Layer 3 of a small transformer language model trained on English Wikipedia (20 layers, counted from 0, width 96).
A neuron's activation on a vector x is GELU(weights . x + bias), where the dot is the dot product.

Input weights of the MLP neurons that the questions are about. A number n stands for (n - 500) times 0.00094.
n6 (bias 0.050): 447 519 550 526 437 661 431 530 496 726 433 408 407 386 466 525 500 591 456 519 432 416 447 545 550 394 733 644 788 728 507 565 437 443 720 446 517 541 441 421 588 663 361 878 517 554 264 598 374 530 369 469 437 640 408 590 568 626 418 719 665 300 327 442 390 565 477 314 331 386 548 425 600 534 535 760 223 395 500 606 354 427 652 488 386 486 310 521 446 412 450 515 586 633 396 381
n21 (bias -0.066): 407 473 533 593 496 328 404 587 485 625 737 600 500 198 431 666 444 536 562 512 443 761 616 630 391 607 655 500 416 518 416 445 553 358 335 484 546 715 527 290 385 594 650 530 452 642 643 358 669 293 507 511 572 687 593 542 404 628 625 465 717 621 821 397 252 468 341 575 410 599 639 638 655 390 468 464 411 401 446 464 536 362 387 715 339 598 541 489 662 525 435 496 490 313 331 329
n25 (bias -0.140): 305 596 481 372 799 617 567 559 555 525 294 543 514 322 708 677 496 563 704 617 464 601 427 564 527 454 335 629 472 671 398 634 401 489 451 459 632 697 588 221 594 515 348 465 550 377 415 304 504 693 461 463 683 542 399 722 516 463 623 360 440 239 507 335 409 431 383 402 515 660 285 620 685 290 544 412 436 541 276 511 557 414 414 853 664 367 570 233 537 500 421 523 358 650 422 638
n31 (bias -0.053): 563 665 629 391 431 363 479 623 155 460 527 774 613 768 529 440 500 435 552 421 367 565 508 570 221 392 465 579 488 535 431 458 709 591 436 606 809 647 446 376 531 566 338 418 388 628 630 338 397 606 540 500 401 746 594 640 525 832 594 429 706 572 405 547 281 239 471 360 593 592 646 364 729 430 442 401 446 624 396 317 300 294 427 473 423 469 576 542 700 318 531 524 277 599 419 492
n37 (bias -0.034): 540 654 257 358 539 515 490 723 609 451 485 336 456 336 381 724 578 816 465 548 468 573 524 681 650 370 807 472 418 507 298 444 215 519 468 549 413 329 368 563 519 541 322 562 460 614 636 338 489 531 226 562 669 466 521 559 611 504 504 156 453 569 476 496 536 417 532 618 570 739 403 516 543 418 335 678 588 406 512 563 579 327 255 547 550 522 278 381 520 689 597 607 565 603 456 336
n43 (bias -0.017): 687 639 393 449 589 529 522 534 534 390 511 626 696 294 530 591 657 472 578 633 228 548 378 702 429 405 482 477 623 461 480 312 489 310 631 353 649 582 421 504 465 376 608 604 152 442 694 345 413 559 475 688 457 628 585 526 609 449 630 538 489 596 623 267 328 314 470 430 539 600 618 485 478 436 392 352 420 683 481 422 300 618 344 504 467 564 566 365 554 461 557 635 521 336 245 254
n59 (bias -0.138): 237 681 433 596 713 389 372 706 414 493 471 514 523 599 252 632 500 417 799 540 503 688 619 586 768 489 544 571 313 357 448 380 481 421 226 476 504 430 410 504 441 700 456 485 402 791 552 327 621 318 394 558 459 300 503 621 437 492 640 402 657 645 562 601 443 414 313 625 482 570 477 398 647 504 427 406 480 480 406 737 448 554 237 436 473 742 435 640 593 585 311 668 529 333 468 465
n66 (bias -0.129): 321 599 855 249 536 394 342 603 804 464 568 623 654 486 373 326 330 300 609 382 456 756 582 621 521 343 538 541 303 685 552 362 589 616 648 435 542 567 445 523 632 559 839 611 520 166 527 355 643 371 295 733 321 620 264 513 441 914 348 418 703 500 739 570 591 409 655 412 420 400 323 635 616 491 399 538 541 575 419 470 269 363 558 422 412 577 413 467 519 449 376 456 562 387 343 818
n78 (bias 0.007): 307 584 507 485 616 426 595 636 409 426 511 503 364 542 267 680 683 544 421 550 375 470 669 504 486 467 668 558 545 401 389 523 387 525 355 246 426 583 393 614 475 385 555 534 405 469 384 531 577 481 474 440 460 973 457 394 935 528 651 454 713 586 493 524 343 566 365 394 436 402 630 508 654 292 486 656 362 728 469 597 399 266 522 644 630 536 648 350 629 557 496 544 479 441 320 557
n83 (bias -0.065): 609 771 297 354 440 486 565 468 391 418 747 445 655 330 396 576 422 399 532 690 430 587 475 511 605 500 607 248 620 440 362 311 493 432 537 676 582 606 472 500 584 661 496 296 480 570 601 325 445 675 404 569 559 474 500 610 593 604 451 364 504 679 387 437 272 503 399 324 610 430 503 589 521 274 490 521 511 478 418 393 723 343 325 562 430 355 417 454 463 577 497 749 409 444 485 525
n100 (bias -0.072): 689 345 286 582 195 353 278 671 544 531 541 384 564 285 540 330 615 551 710 482 482 535 620 518 353 346 712 527 355 591 208 595 614 605 427 554 557 334 387 403 800 596 218 483 270 732 737 553 508 348 479 643 518 848 535 544 540 597 382 318 698 676 492 527 589 524 411 468 459 653 392 893 696 403 479 492 304 660 420 421 403 448 465 414 655 639 371 378 714 483 609 582 573 219 477 426
n103 (bias -0.122): 595 402 467 504 473 508 428 523 391 521 610 574 433 444 555 425 553 389 525 686 484 542 539 516 251 405 533 642 496 751 572 619 415 567 504 428 608 543 459 672 515 666 444 238 359 307 397 194 560 450 591 637 357 658 425 652 383 753 697 414 738 596 666 419 239 450 496 231 504 490 377 891 704 566 438 597 528 540 488 227 377 473 392 504 397 411 424 514 431 456 496 420 661 659 725 488
n110 (bias -0.009): 476 596 377 507 406 393 409 531 517 669 673 485 517 552 493 549 596 309 442 721 492 583 555 674 442 530 413 199 697 522 355 698 527 399 648 475 453 301 539 493 574 439 444 530 373 486 472 644 375 476 553 554 400 500 464 650 445 671 808 359 398 451 687 705 400 372 438 296 439 515 594 394 406 347 506 380 483 408 449 481 409 604 503 563 420 487 473 597 539 461 688 630 353 607 675 578
n167 (bias -0.099): 315 470 424 574 391 488 479 626 362 616 564 443 569 530 436 365 716 607 716 667 389 657 483 458 444 434 393 440 428 535 515 517 383 423 252 543 730 592 437 403 500 460 613 675 271 304 860 555 342 538 806 387 270 540 555 605 525 456 735 411 517 582 575 631 349 527 290 622 405 737 202 466 583 546 260 565 560 251 496 528 416 417 400 591 426 440 402 857 526 448 724 541 543 522 196 253
n173 (bias -0.064): 427 555 765 483 487 488 521 370 584 519 464 358 576 500 666 385 496 522 462 693 437 604 564 601 407 438 472 646 770 508 575 258 323 719 618 639 559 571 541 542 492 368 465 559 337 522 552 564 626 416 307 516 279 586 249 331 661 699 496 334 762 240 777 526 422 407 122 653 190 432 425 475 734 559 437 706 646 553 577 308 198 380 475 642 720 556 463 446 701 460 460 545 457 482 530 353
n200 (bias -0.119): 415 407 697 603 585 388 422 475 531 546 602 573 416 481 388 446 568 565 536 275 518 536 416 617 509 254 308 610 426 483 323 462 571 423 634 471 620 598 606 293 424 558 551 521 479 624 372 323 589 622 566 500 613 382 457 648 562 552 491 363 543 528 434 666 243 466 453 513 587 621 533 512 543 620 463 495 462 359 441 538 459 554 418 470 452 588 464 633 334 474 632 509 554 658 602 635
n218 (bias -0.087): 589 330 509 496 681 594 515 350 468 451 483 342 755 407 343 456 706 558 607 709 609 706 746 550 491 709 595 519 121 551 767 594 277 544 741 599 707 232 383 459 491 500 249 400 453 514 598 592 676 310 389 678 481 529 520 601 597 797 700 339 376 669 459 486 361 500 245 372 306 713 307 348 645 578 624 520 356 343 422 310 378 222 446 857 361 417 447 327 704 604 609 455 450 352 434 404
n219 (bias -0.006): 550 302 480 517 497 621 533 584 584 584 570 516 642 572 464 377 655 463 592 454 660 462 632 401 594 527 616 611 430 718 534 590 360 628 802 635 500 507 310 454 490 550 227 388 460 449 482 411 622 437 394 536 289 248 386 437 635 360 528 486 525 435 597 416 383 458 650 562 510 721 399 461 486 683 454 536 414 390 514 417 554 355 469 775 330 402 452 627 493 470 229 466 723 452 500 465
n238 (bias -0.046): 327 375 520 419 611 346 372 718 512 518 547 553 550 378 100 332 725 539 560 710 459 541 471 703 413 765 586 441 607 554 427 572 397 258 688 406 481 689 555 193 351 594 316 496 486 517 399 383 428 504 424 738 491 443 522 698 379 613 488 354 483 483 518 500 473 409 340 551 364 430 593 376 623 644 373 631 357 474 359 441 646 484 582 594 411 425 371 664 710 484 724 976 595 340 526 521
n242 (bias -0.026): 440 497 621 481 513 522 328 519 481 696 454 618 567 447 438 635 609 631 564 546 513 471 684 656 327 626 405 467 581 594 284 417 403 444 312 473 419 465 437 526 552 479 483 555 393 544 497 618 347 400 620 524 323 486 588 429 539 619 474 376 445 617 546 601 691 395 315 440 583 483 449 728 671 477 479 497 375 662 477 356 630 423 522 458 592 302 528 691 591 488 448 719 488 293 493 419
n244 (bias -0.074): 540 421 433 504 446 680 480 403 703 354 607 493 580 620 697 595 623 318 504 583 348 258 679 523 399 492 548 266 394 526 510 576 500 545 464 726 616 562 407 484 578 485 217 407 562 609 337 437 508 612 390 482 471 642 449 668 472 566 543 516 672 605 465 326 417 482 333 516 224 643 488 783 616 262 376 658 548 857 445 541 522 458 206 305 450 522 454 363 727 788 522 416 489 394 468 453
n247 (bias -0.004): 277 442 357 496 363 519 600 473 680 510 290 420 520 492 570 556 746 675 490 446 544 338 737 465 500 481 656 551 462 450 367 535 393 518 607 373 468 218 344 473 464 725 389 500 461 667 508 709 596 382 403 696 444 508 356 600 643 669 340 454 615 563 306 619 542 691 652 353 294 579 364 535 447 381 400 809 469 420 376 631 321 560 504 658 526 496 365 390 472 543 661 440 666 452 330 634
n248 (bias -0.054): 246 531 376 410 416 477 648 256 584 374 619 472 651 383 334 437 484 484 763 523 405 538 418 465 562 534 641 492 550 357 707 512 443 441 460 512 606 390 595 354 544 482 433 565 570 552 699 639 515 504 515 656 476 615 322 661 365 717 450 427 462 764 510 202 254 366 566 302 392 599 394 708 496 355 436 556 434 743 423 547 529 669 538 579 538 526 683 373 667 467 467 620 335 524 504 195
n255 (bias -0.059): 299 372 628 618 640 514 497 431 579 451 386 519 592 430 469 333 594 624 547 531 457 707 626 497 457 554 454 616 714 342 448 433 534 288 368 589 414 555 573 337 647 422 404 541 484 625 714 197 480 647 460 676 478 459 428 579 528 344 620 469 427 514 524 410 253 640 416 550 328 272 486 583 445 610 503 601 567 654 531 487 319 371 428 436 530 727 497 475 589 507 451 658 601 536 635 428
n295 (bias -0.174): 364 569 477 448 360 536 483 407 496 532 336 467 500 335 308 214 385 659 573 570 383 754 418 682 504 504 550 331 334 530 557 566 411 399 316 425 620 693 339 338 454 722 663 681 486 705 389 373 547 372 500 534 542 565 627 520 614 589 508 255 439 408 518 357 526 466 623 153 450 623 249 557 717 435 587 451 229 517 370 320 616 325 484 561 560 411 319 604 471 699 665 793 582 326 487 698
n297 (bias -0.024): 504 522 616 291 727 308 364 544 581 405 375 443 516 425 392 439 608 613 370 493 378 572 579 470 352 263 434 388 555 721 428 330 559 397 656 473 466 577 497 592 587 587 721 705 412 515 755 634 383 372 507 510 554 677 468 356 470 465 555 552 326 451 464 626 605 639 410 340 240 563 431 459 610 496 438 620 638 669 441 654 310 406 449 604 612 187 417 626 668 483 511 396 368 542 580 610
n299 (bias -0.062): 455 474 539 485 493 427 506 648 504 493 622 493 510 451 567 500 516 818 597 744 408 507 474 548 617 377 514 391 748 621 454 185 437 578 580 645 510 574 238 504 577 493 688 485 521 527 526 586 611 676 554 613 469 540 377 541 396 504 478 317 756 317 405 362 439 524 549 213 455 480 500 321 548 371 396 659 586 723 522 293 585 544 379 508 485 451 507 360 607 189 394 543 218 430 477 437
n303 (bias -0.055): 592 423 487 513 593 362 444 530 563 509 588 640 529 633 622 484 655 443 548 599 539 562 605 520 372 487 472 411 460 588 500 315 333 378 472 441 422 477 512 366 446 414 628 434 268 597 616 605 474 354 581 547 542 607 523 624 321 440 513 598 426 531 678 222 398 503 480 386 626 446 200 759 490 604 287 563 575 563 503 510 385 421 450 529 526 749 575 648 392 563 347 418 654 738 497 350
n374 (bias -0.133): 307 628 458 543 378 211 301 443 522 473 570 536 530 357 274 436 615 412 484 545 308 345 790 619 521 534 691 795 579 335 445 653 548 361 219 545 496 736 341 324 583 662 341 343 500 373 741 469 424 526 607 386 445 613 423 794 664 399 544 606 676 550 804 454 581 549 308 423 388 732 375 641 748 302 373 417 357 491 447 596 425 552 452 610 509 471 611 496 286 570 253 831 520 578 301 583
n375 (bias -0.096): 120 656 745 496 654 457 452 496 443 394 680 331 629 486 424 397 667 472 484 693 763 578 720 571 652 556 613 486 580 430 296 246 425 479 349 441 574 491 434 287 651 378 669 342 535 390 590 402 304 675 423 623 430 301 333 646 531 505 482 446 496 454 594 436 533 235 414 573 254 484 422 580 654 496 380 678 716 564 335 768 280 374 390 558 578 754 327 533 399 383 685 703 712 667 806 456

Each question shows a token from some text and the vector x that enters the MLP there. A number n stands for (n - 500) times 0.0094.

"b": 645 623 562 571 590 490 553 414 512 655 742 431 458 581 472 507 209 485 277 620 660 527 576 320 545 494 505 576 494 503 532 505 450 503 442 565 431 533 742 410 457 367 382 611 563 441 422 493 464 533 398 298 597 343 433 351 489 407 507 622 496 374 528 431 549 656 354 659 371 626 641 453 398 556 503 527 603 342 564 355 518 581 454 326 552 472 546 607 240 490 551 473 414 542 445 455
Which of these neurons fires most? n173

"B": 538 579 508 674 574 479 632 421 503 497 613 575 513 501 488 529 191 623 293 716 499 348 594 476 596 531 454 556 462 369 527 342 372 619 401 600 460 589 831 431 629 464 374 467 583 430 364 504 492 678 364 327 500 456 402 423 498 463 587 536 473 293 552 502 547 649 488 549 503 549 504 501 469 484 494 435 652 410 455 381 377 608 753 420 485 465 561 494 382 490 547 275 392 594 609 428
The two highest activations, in order: n173, n25

" offic": 581 321 527 657 639 582 613 548 474 609 396 504 575 506 780 598 485 594 497 582 503 521 392 562 404 313 529 498 259 586 567 491 466 424 557 517 305 498 526 379 450 512 408 403 594 454 485 532 444 677 581 386 373 567 617 408 634 663 476 518 566 422 341 396 456 589 718 233 777 522 488 371 471 590 566 448 449 427 493 436 624 628 539 476 550 413 628 542 425 343 534 336 409 370 388 520
Which of these neurons fires most? n299

" E": 555 493 401 633 588 497 437 499 548 519 435 546 498 649 521 422 366 554 250 249 399 496 588 452 545 468 419 519 605 391 382 479 548 481 443 668 427 583 777 422 400 352 410 456 431 416 516 438 408 604 481 347 612 692 596 469 475 727 587 632 571 424 501 555 491 741 531 539 665 494 568 302 453 378 543 487 442 567 620 336 486 630 719 557 596 407 531 433 744 420 524 406 430 571 552 484
Which neuron fires most, and how strongly? n31, at about 2

"ines": 492 597 462 635 416 373 543 357 558 527 565 482 511 510 384 581 437 444 201 385 633 685 572 427 333 407 593 615 412 463 429 442 494 521 523 460 128 453 449 556 360 486 387 552 567 311 422 559 789 481 515 527 481 488 449 603 406 519 547 587 397 623 454 527 611 786 555 356 564 438 489 550 447 513 523 478 579 440 490 531 516 690 664 551 417 484 595 557 420 540 513 453 463 475 537 602
Which neuron fires most, and how strongly? n247, at about 1.5

"===": 370 603 555 691 429 531 671 467 420 460 460 682 555 578 430 482 319 645 258 557 461 443 430 416 538 509 426 450 483 410 394 401 605 457 532 476 373 621 623 523 369 424 600 424 656 219 618 465 500 652 551 697 594 260 492 510 312 391 457 413 497 372 508 371 535 560 656 431 569 559 482 573 357 574 457 496 704 473 777 503 416 418 638 539 488 507 452 393 359 500 614 522 474 452 714 648
Which neuron fires most, and how strongly? n375, at about 1.8

"35": 547 514 517 844 528 543 646 388 477 542 452 361 586 363 519 471 485 515 382 487 594 396 416 499 552 478 425 694 398 338 492 502 441 483 505 490 470 628 487 631 389 618 385 350 697 426 362 514 502 580 358 435 412 421 512 449 519 578 403 628 463 538 358 519 520 663 591 616 584 555 407 515 415 421 558 282 684 335 343 385 460 702 630 532 534 460 588 466 678 566 616 248 441 631 576 619
Which of these neurons fires most? n247

" for": 389 476 544 492 567 467 596 507 669 606 559 477 515 521 618 548 239 553 445 454 478 396 297 430 537 466 505 529 634 449 423 553 491 501 345 487 209 369 670 451 380 609 444 361 595 367 523 563 475 513 494 505 629 441 637 587 321 310 628 644 417 493 540 484 485 703 488 572 697 524 398 327 453 458 544 347 712 222 736 486 665 475 317 477 398 550 607 631 447 558 635 523 533 457 409 470
The three highest activations, in order: n167, n37, n303

"a": 570 512 559 537 607 483 444 482 454 563 626 648 409 617 588 437 364 459 129 507 723 475 459 410 451 376 412 661 429 530 397 474 492 488 423 582 346 495 723 556 377 505 466 511 449 376 392 530 563 466 597 577 572 414 389 336 478 565 372 459 481 420 437 553 635 795 517 419 512 465 573 556 484 483 507 410 557 366 648 572 463 492 554 411 491 508 448 478 483 561 473 482 484 695 545 532
The two highest activations, in order: n200, n297

" Car": 693 587 405 637 537 306 531 481 612 573 456 482 422 641 629 397 441 691 349 460 378 516 593 733 510 423 470 579 383 460 437 659 510 536 566 556 424 494 728 436 440 522 443 530 517 306 504 567 462 662 516 343 596 391 608 469 557 516 565 527 433 552 523 596 453 722 583 471 626 515 737 218 429 416 561 544 442 479 346 326 300 461 648 490 470 576 443 423 528 503 540 456 484 314 357 504
The three highest activations, in order: n110, n31, n200

" in": 596 288 539 528 540 511 523 336 654 542 571 599 618 614 506 407 351 510 375 514 532 511 461 427 580 396 454 506 504 496 484 518 534 456 419 603 208 399 648 477 302 664 363 342 483 424 589 556 448 636 451 479 512 547 646 606 354 438 438 531 492 478 542 421 504 739 569 373 592 673 404 375 468 365 599 326 652 418 842 396 589 520 421 368 628 577 646 409 320 556 625 449 510 446 430 506
Which neuron fires most, and how strongly? n303, at about 0.6

"P": 444 431 535 739 678 502 603 387 493 537 579 489 424 592 593 548 384 473 398 406 520 508 490 555 567 515 515 638 421 511 543 507 433 522 350 487 493 456 863 412 443 488 464 394 692 416 519 454 446 630 280 292 534 505 409 594 326 553 571 379 383 379 511 366 428 714 799 402 526 498 548 443 470 571 427 489 612 497 455 453 409 562 769 521 509 402 617 435 333 435 623 401 443 447 638 381
Which of these neurons fires most? n25

".\n\n": 568 476 493 661 418 516 489 464 333 462 551 567 575 518 585 511 481 630 248 413 525 370 448 473 629 362 484 487 613 528 340 312 460 490 476 490 354 612 405 340 455 441 546 558 801 434 547 734 463 598 461 445 558 343 454 451 326 508 314 499 693 457 540 605 539 658 552 485 615 806 544 504 333 496 486 293 712 592 634 406 521 567 464 418 494 627 566 532 357 449 464 680 471 437 532 523
Which neuron fires most, and how strongly? n299, at about 2.4

" met": 642 351 390 734 532 571 609 341 409 637 599 347 537 520 623 540 521 500 371 429 529 314 571 659 506 471 445 655 504 331 606 577 435 483 433 639 339 369 607 553 499 517 453 598 474 339 388 459 564 495 481 518 450 613 578 331 486 568 535 524 376 589 443 465 395 764 562 317 619 562 323 451 423 709 613 440 575 471 498 409 613 387 341 311 429 438 636 522 448 504 624 508 434 404 705 369
Which of these neurons fires most? n218

" released": 396 380 434 675 532 564 688 555 542 367 511 585 564 409 517 582 330 560 333 474 514 422 427 521 583 571 508 453 435 412 503 490 490 447 616 640 229 370 519 412 387 705 410 410 652 301 489 485 560 561 759 427 341 413 494 665 383 558 402 511 390 494 460 406 444 697 598 370 629 512 294 488 498 540 702 390 499 336 626 474 688 710 646 492 459 419 539 435 399 466 662 562 544 583 535 508
Which of these neurons fires most? n248

"eg": 466 468 546 722 480 359 586 495 432 658 629 347 479 473 578 371 428 557 144 566 608 588 473 415 363 529 448 501 604 444 463 466 558 439 460 585 559 538 648 422 382 478 357 623 502 466 440 467 450 477 590 343 475 419 621 513 412 501 720 531 573 587 445 584 495 816 575 642 501 495 527 383 379 445 575 497 541 279 538 476 482 396 474 546 402 303 523 613 512 501 641 568 494 463 533 397
Which neuron fires most, and how strongly? n167, at about 2.6

" n": 441 481 537 509 596 486 510 359 488 626 570 537 595 523 615 503 242 586 336 436 511 342 337 297 387 458 525 713 606 391 414 473 580 452 506 492 468 474 730 480 359 442 514 529 372 532 396 716 325 551 609 468 726 482 599 429 426 719 476 548 505 528 480 449 458 755 446 590 705 436 434 445 365 504 570 385 533 584 474 464 723 252 516 328 542 358 558 471 445 491 654 631 457 548 619 451
The three highest activations, in order: n242, n200, n83

"202": 521 463 496 659 568 484 682 458 615 391 579 463 609 340 508 429 384 582 329 378 477 232 508 558 681 483 524 745 440 449 509 508 324 405 360 515 552 442 550 382 465 538 487 489 562 462 401 555 437 585 498 408 415 632 527 507 508 416 515 628 449 293 494 408 493 703 808 470 577 684 496 579 480 443 435 428 661 226 757 382 535 586 542 636 507 495 637 491 294 499 554 363 587 504 367 396
Which of these neurons fires most? n374

"m": 689 522 617 609 629 565 488 484 450 676 516 385 376 526 586 542 168 372 217 511 710 581 363 368 410 410 496 626 601 485 515 636 576 422 531 380 544 609 681 582 291 453 503 502 502 466 410 512 601 522 507 404 460 418 458 390 446 451 530 483 398 276 573 480 547 655 388 677 482 571 531 426 466 570 650 427 557 430 528 412 568 470 407 278 518 536 485 611 528 521 497 475 397 458 609 478
Which of these neurons fires most? n173

"unn": 499 351 548 582 515 616 667 535 522 634 688 415 499 489 420 568 486 379 307 610 544 311 491 546 469 433 546 551 188 490 595 362 470 515 378 492 270 599 671 616 374 647 363 320 482 551 376 644 474 552 465 476 339 602 430 511 482 523 411 638 322 571 393 391 558 657 565 561 473 534 428 578 421 523 546 528 558 536 416 417 421 698 650 358 518 425 595 560 553 552 533 287 494 390 538 586
Which of these neurons fires most? n244

" U": 532 499 547 723 553 478 541 459 576 497 513 392 526 498 499 354 386 542 259 420 438 387 438 392 552 501 413 697 598 335 415 505 497 510 370 571 402 296 705 506 405 401 441 602 485 373 436 588 358 514 426 402 592 557 606 543 524 692 647 566 640 521 516 484 380 722 625 527 683 476 623 452 350 527 623 544 491 343 593 473 388 645 735 548 577 366 528 414 614 521 564 658 453 204 547 389
Which of these neurons fires most? n6

"ie": 345 634 559 656 629 373 500 511 524 530 556 787 446 526 467 550 271 602 216 455 600 493 601 383 342 404 534 500 405 512 386 445 422 498 487 443 273 481 617 368 380 374 521 553 561 484 454 421 585 531 489 542 701 380 479 306 534 382 433 736 555 554 516 559 606 711 431 609 547 482 603 493 459 234 578 547 407 368 399 423 532 460 550 468 554 502 547 597 488 533 556 418 545 648 446 610
The three highest activations, in order: n78, n200, n21

"le": 435 489 472 597 551 511 421 412 549 561 518 366 476 510 570 460 325 542 159 347 710 530 527 482 467 399 487 577 467 506 458 524 487 486 495 480 278 547 621 408 360 387 533 331 478 352 418 562 582 468 294 467 493 471 490 342 532 656 477 508 571 422 479 540 611 715 509 717 610 541 552 510 469 213 649 471 431 468 510 488 618 569 653 461 531 680 521 459 562 553 593 570 500 711 536 514
Which neuron fires most, and how strongly? n173, at about 0.2

" ": 546 547 444 556 561 539 412 388 579 416 604 596 591 523 471 430 336 453 286 514 451 395 418 507 489 481 516 581 480 477 387 340 439 470 483 539 460 631 713 790 474 474 485 475 492 548 320 588 273 582 398 457 636 503 621 432 414 565 533 671 505 534 549 428 346 734 613 497 756 507 628 466 471 503 573 253 590 563 615 413 530 552 601 464 555 525 529 455 204 459 545 413 406 553 555 609
Which of these neurons fires most? n83

"ona": 514 603 485 686 599 391 522 527 614 487 540 532 553 414 542 439 466 510 223 647 640 554 466 358 468 442 508 556 266 563 490 497 501 482 427 623 292 599 627 435 454 354 628 435 498 433 483 526 526 403 630 409 453 468 508 340 535 532 459 492 604 411 385 501 544 769 624 533 575 683 529 588 567 246 732 414 558 418 353 505 441 522 726 410 466 503 333 399 564 577 436 566 527 481 515 416
The two highest activations, in order: n21, n100

"ian": 450 686 478 633 735 308 559 531 512 550 613 478 522 689 429 470 358 567 302 577 621 541 594 356 557 555 552 619 322 453 372 328 449 536 407 517 190 354 563 509 379 338 399 496 624 657 483 437 604 422 476 560 632 522 517 315 407 436 475 469 507 488 499 560 531 717 629 385 579 517 603 358 363 377 479 500 626 339 483 713 458 542 469 521 488 493 536 537 508 578 600 447 455 474 369 511
Which neuron fires most, and how strongly? n59, at about 2

" cons": 688 444 575 589 523 496 558 486 461 625 578 502 657 521 630 476 474 587 455 459 434 602 398 541 351 352 483 535 528 482 398 433 665 432 462 259 456 530 550 421 308 312 502 506 119 548 692 496 458 596 585 484 607 709 630 405 446 351 425 450 491 413 437 345 511 707 529 353 740 505 598 383 480 420 629 358 499 326 606 490 670 466 467 426 460 604 537 603 349 432 723 528 585 407 535 493
Which of these neurons fires most? n43

"et": 362 594 439 531 509 422 492 385 455 582 643 333 461 665 479 479 460 495 168 608 691 388 532 568 508 367 508 697 465 455 472 577 486 451 548 631 377 480 615 484 462 405 515 507 767 373 418 476 415 461 472 344 613 435 488 454 383 505 640 554 477 600 463 498 544 828 532 609 505 546 483 569 360 417 468 553 466 352 483 384 559 597 413 513 439 431 527 565 425 536 706 525 471 441 673 429
Which of these neurons fires most? n110

" from": 573 360 589 495 614 458 588 383 569 521 696 611 529 588 602 485 331 452 410 543 536 440 373 640 572 439 475 531 517 605 497 453 483 569 472 495 216 426 636 430 407 646 378 383 465 343 466 587 507 491 522 556 437 410 532 423 437 273 464 688 501 447 505 484 466 674 389 525 703 575 389 479 406 514 608 160 652 401 551 406 609 519 464 419 520 459 695 539 387 494 524 548 573 562 431 441
Which of these neurons fires most? n303

"ue": 439 425 489 647 526 496 498 471 654 496 612 645 454 483 493 473 584 446 159 443 642 372 513 363 321 536 499 497 493 617 422 555 399 558 415 423 169 509 536 479 430 388 446 345 502 391 332 523 606 521 467 547 551 662 515 391 615 429 530 543 407 515 371 562 557 709 423 581 612 585 558 445 552 214 572 461 523 439 592 477 513 661 573 500 416 631 538 573 591 590 615 379 519 586 631 457
Which of these neurons fires most? n78

" the": 581 531 543 513 524 412 600 420 461 515 627 537 532 582 396 422 396 412 322 659 404 377 488 497 586 460 396 538 474 637 449 418 655 533 277 593 400 440 705 600 410 533 379 436 598 508 508 451 545 517 381 526 622 321 753 440 454 453 458 458 390 545 480 448 473 658 654 508 766 444 530 493 333 339 494 194 590 413 638 462 634 415 439 553 620 484 443 536 472 530 530 526 561 404 673 573
Which of these neurons fires most? n83

"duction": 541 577 427 650 506 538 639 485 570 460 558 651 532 329 396 609 421 539 273 371 645 499 524 601 544 530 505 538 510 519 503 646 411 385 364 569 181 422 470 424 548 434 484 438 721 417 434 479 473 588 459 333 363 506 476 489 373 653 481 476 441 363 439 551 555 608 719 421 631 667 370 423 509 503 600 320 443 363 462 598 636 499 695 495 625 374 538 508 360 493 522 468 460 682 578 565
The two highest activations, in order: n25, n110

" P": 635 450 430 611 577 649 477 291 444 585 642 518 505 666 489 482 419 334 415 479 439 414 478 256 598 411 505 642 406 519 504 525 535 507 425 562 419 542 835 551 407 394 504 513 495 375 591 559 490 589 531 275 476 542 555 388 377 522 573 439 414 427 499 425 350 822 697 539 621 471 553 481 407 518 457 454 521 578 486 540 357 696 667 378 586 451 630 480 605 390 531 438 437 505 527 294
Which neuron fires most, and how strongly? n248, at about 0.76

" and": 567 509 502 637 539 391 496 519 495 586 646 530 489 454 487 572 223 558 359 551 474 586 520 554 537 519 441 475 490 504 492 450 612 427 467 384 298 611 652 512 421 582 480 387 673 520 422 416 548 581 446 485 534 442 535 414 449 377 536 627 426 582 613 570 435 717 575 644 714 504 463 411 263 507 577 89 672 247 539 415 649 525 354 495 473 500 556 519 517 551 516 517 477 535 477 417
Which neuron fires most, and how strongly? n21, at about 1.4

" under": 577 378 606 531 518 438 562 294 618 550 604 464 611 685 512 412 407 513 445 343 421 451 441 481 663 510 624 451 505 427 404 464 595 437 394 463 178 423 522 451 372 535 426 425 754 410 487 615 539 464 454 588 570 636 624 501 533 470 466 602 543 453 398 345 537 678 413 508 663 504 452 335 348 424 569 522 558 562 704 494 740 620 326 450 422 445 663 621 422 474 666 593 498 283 333 513
Which of these neurons fires most? n299

" ===\n": 645 381 450 756 380 410 493 490 476 427 453 692 595 403 513 581 485 406 257 275 511 493 402 388 560 407 600 417 770 538 378 515 532 539 413 534 278 445 472 479 539 470 467 399 691 558 478 609 544 645 441 446 526 502 512 500 500 288 368 461 605 580 451 580 420 725 546 431 583 687 473 636 286 518 498 419 483 485 500 284 541 773 609 434 590 536 668 517 365 463 578 516 479 506 553 541
The two highest activations, in order: n100, n200

"ar": 643 493 570 644 607 353 449 385 393 668 478 476 443 719 549 487 466 567 109 529 686 426 475 706 507 374 372 606 398 549 450 454 430 430 596 468 327 467 679 520 382 433 360 493 663 474 324 564 548 481 524 436 652 525 470 416 622 584 467 473 437 508 541 596 533 635 496 503 656 540 675 430 382 468 495 502 587 462 396 425 417 440 582 509 453 407 492 403 446 573 559 497 510 378 606 595
The three highest activations, in order: n200, n110, n78

"ur": 627 574 682 608 441 462 555 444 379 651 602 418 471 509 379 541 438 493 99 467 602 376 472 464 510 363 407 617 376 525 414 426 489 450 497 579 404 462 634 496 362 391 352 586 464 538 184 516 349 600 631 390 599 504 499 324 573 491 517 550 675 397 568 512 620 645 575 399 529 494 751 428 420 506 546 562 591 402 587 440 478 558 594 571 575 442 505 469 373 618 537 439 533 573 607 541
The two highest activations, in order: n6, n200

" te": 553 573 575 534 542 452 566 561 583 622 625 476 656 398 666 547 358 345 409 441 437 362 518 491 479 349 543 689 722 393 465 362 526 450 412 738 289 421 610 435 407 407 635 412 419 478 440 468 438 581 445 557 475 647 527 349 571 582 470 517 425 470 385 438 481 801 433 415 564 531 527 287 581 471 688 454 672 637 428 634 556 551 463 455 354 476 393 637 261 498 511 538 507 673 402 413
The three highest activations, in order: n83, n6, n299

"it": 537 724 504 483 539 540 504 362 504 587 531 461 455 637 562 607 446 305 223 566 695 451 421 567 495 291 487 612 407 669 506 625 618 434 562 563 290 617 587 431 360 447 317 429 616 450 376 494 450 450 637 324 508 301 526 443 448 441 361 452 490 514 506 447 686 700 656 390 558 552 702 509 407 435 449 548 475 408 584 427 576 598 577 428 547 453 558 513 281 524 487 437 449 611 422 551
The three highest activations, in order: n6, n200, n219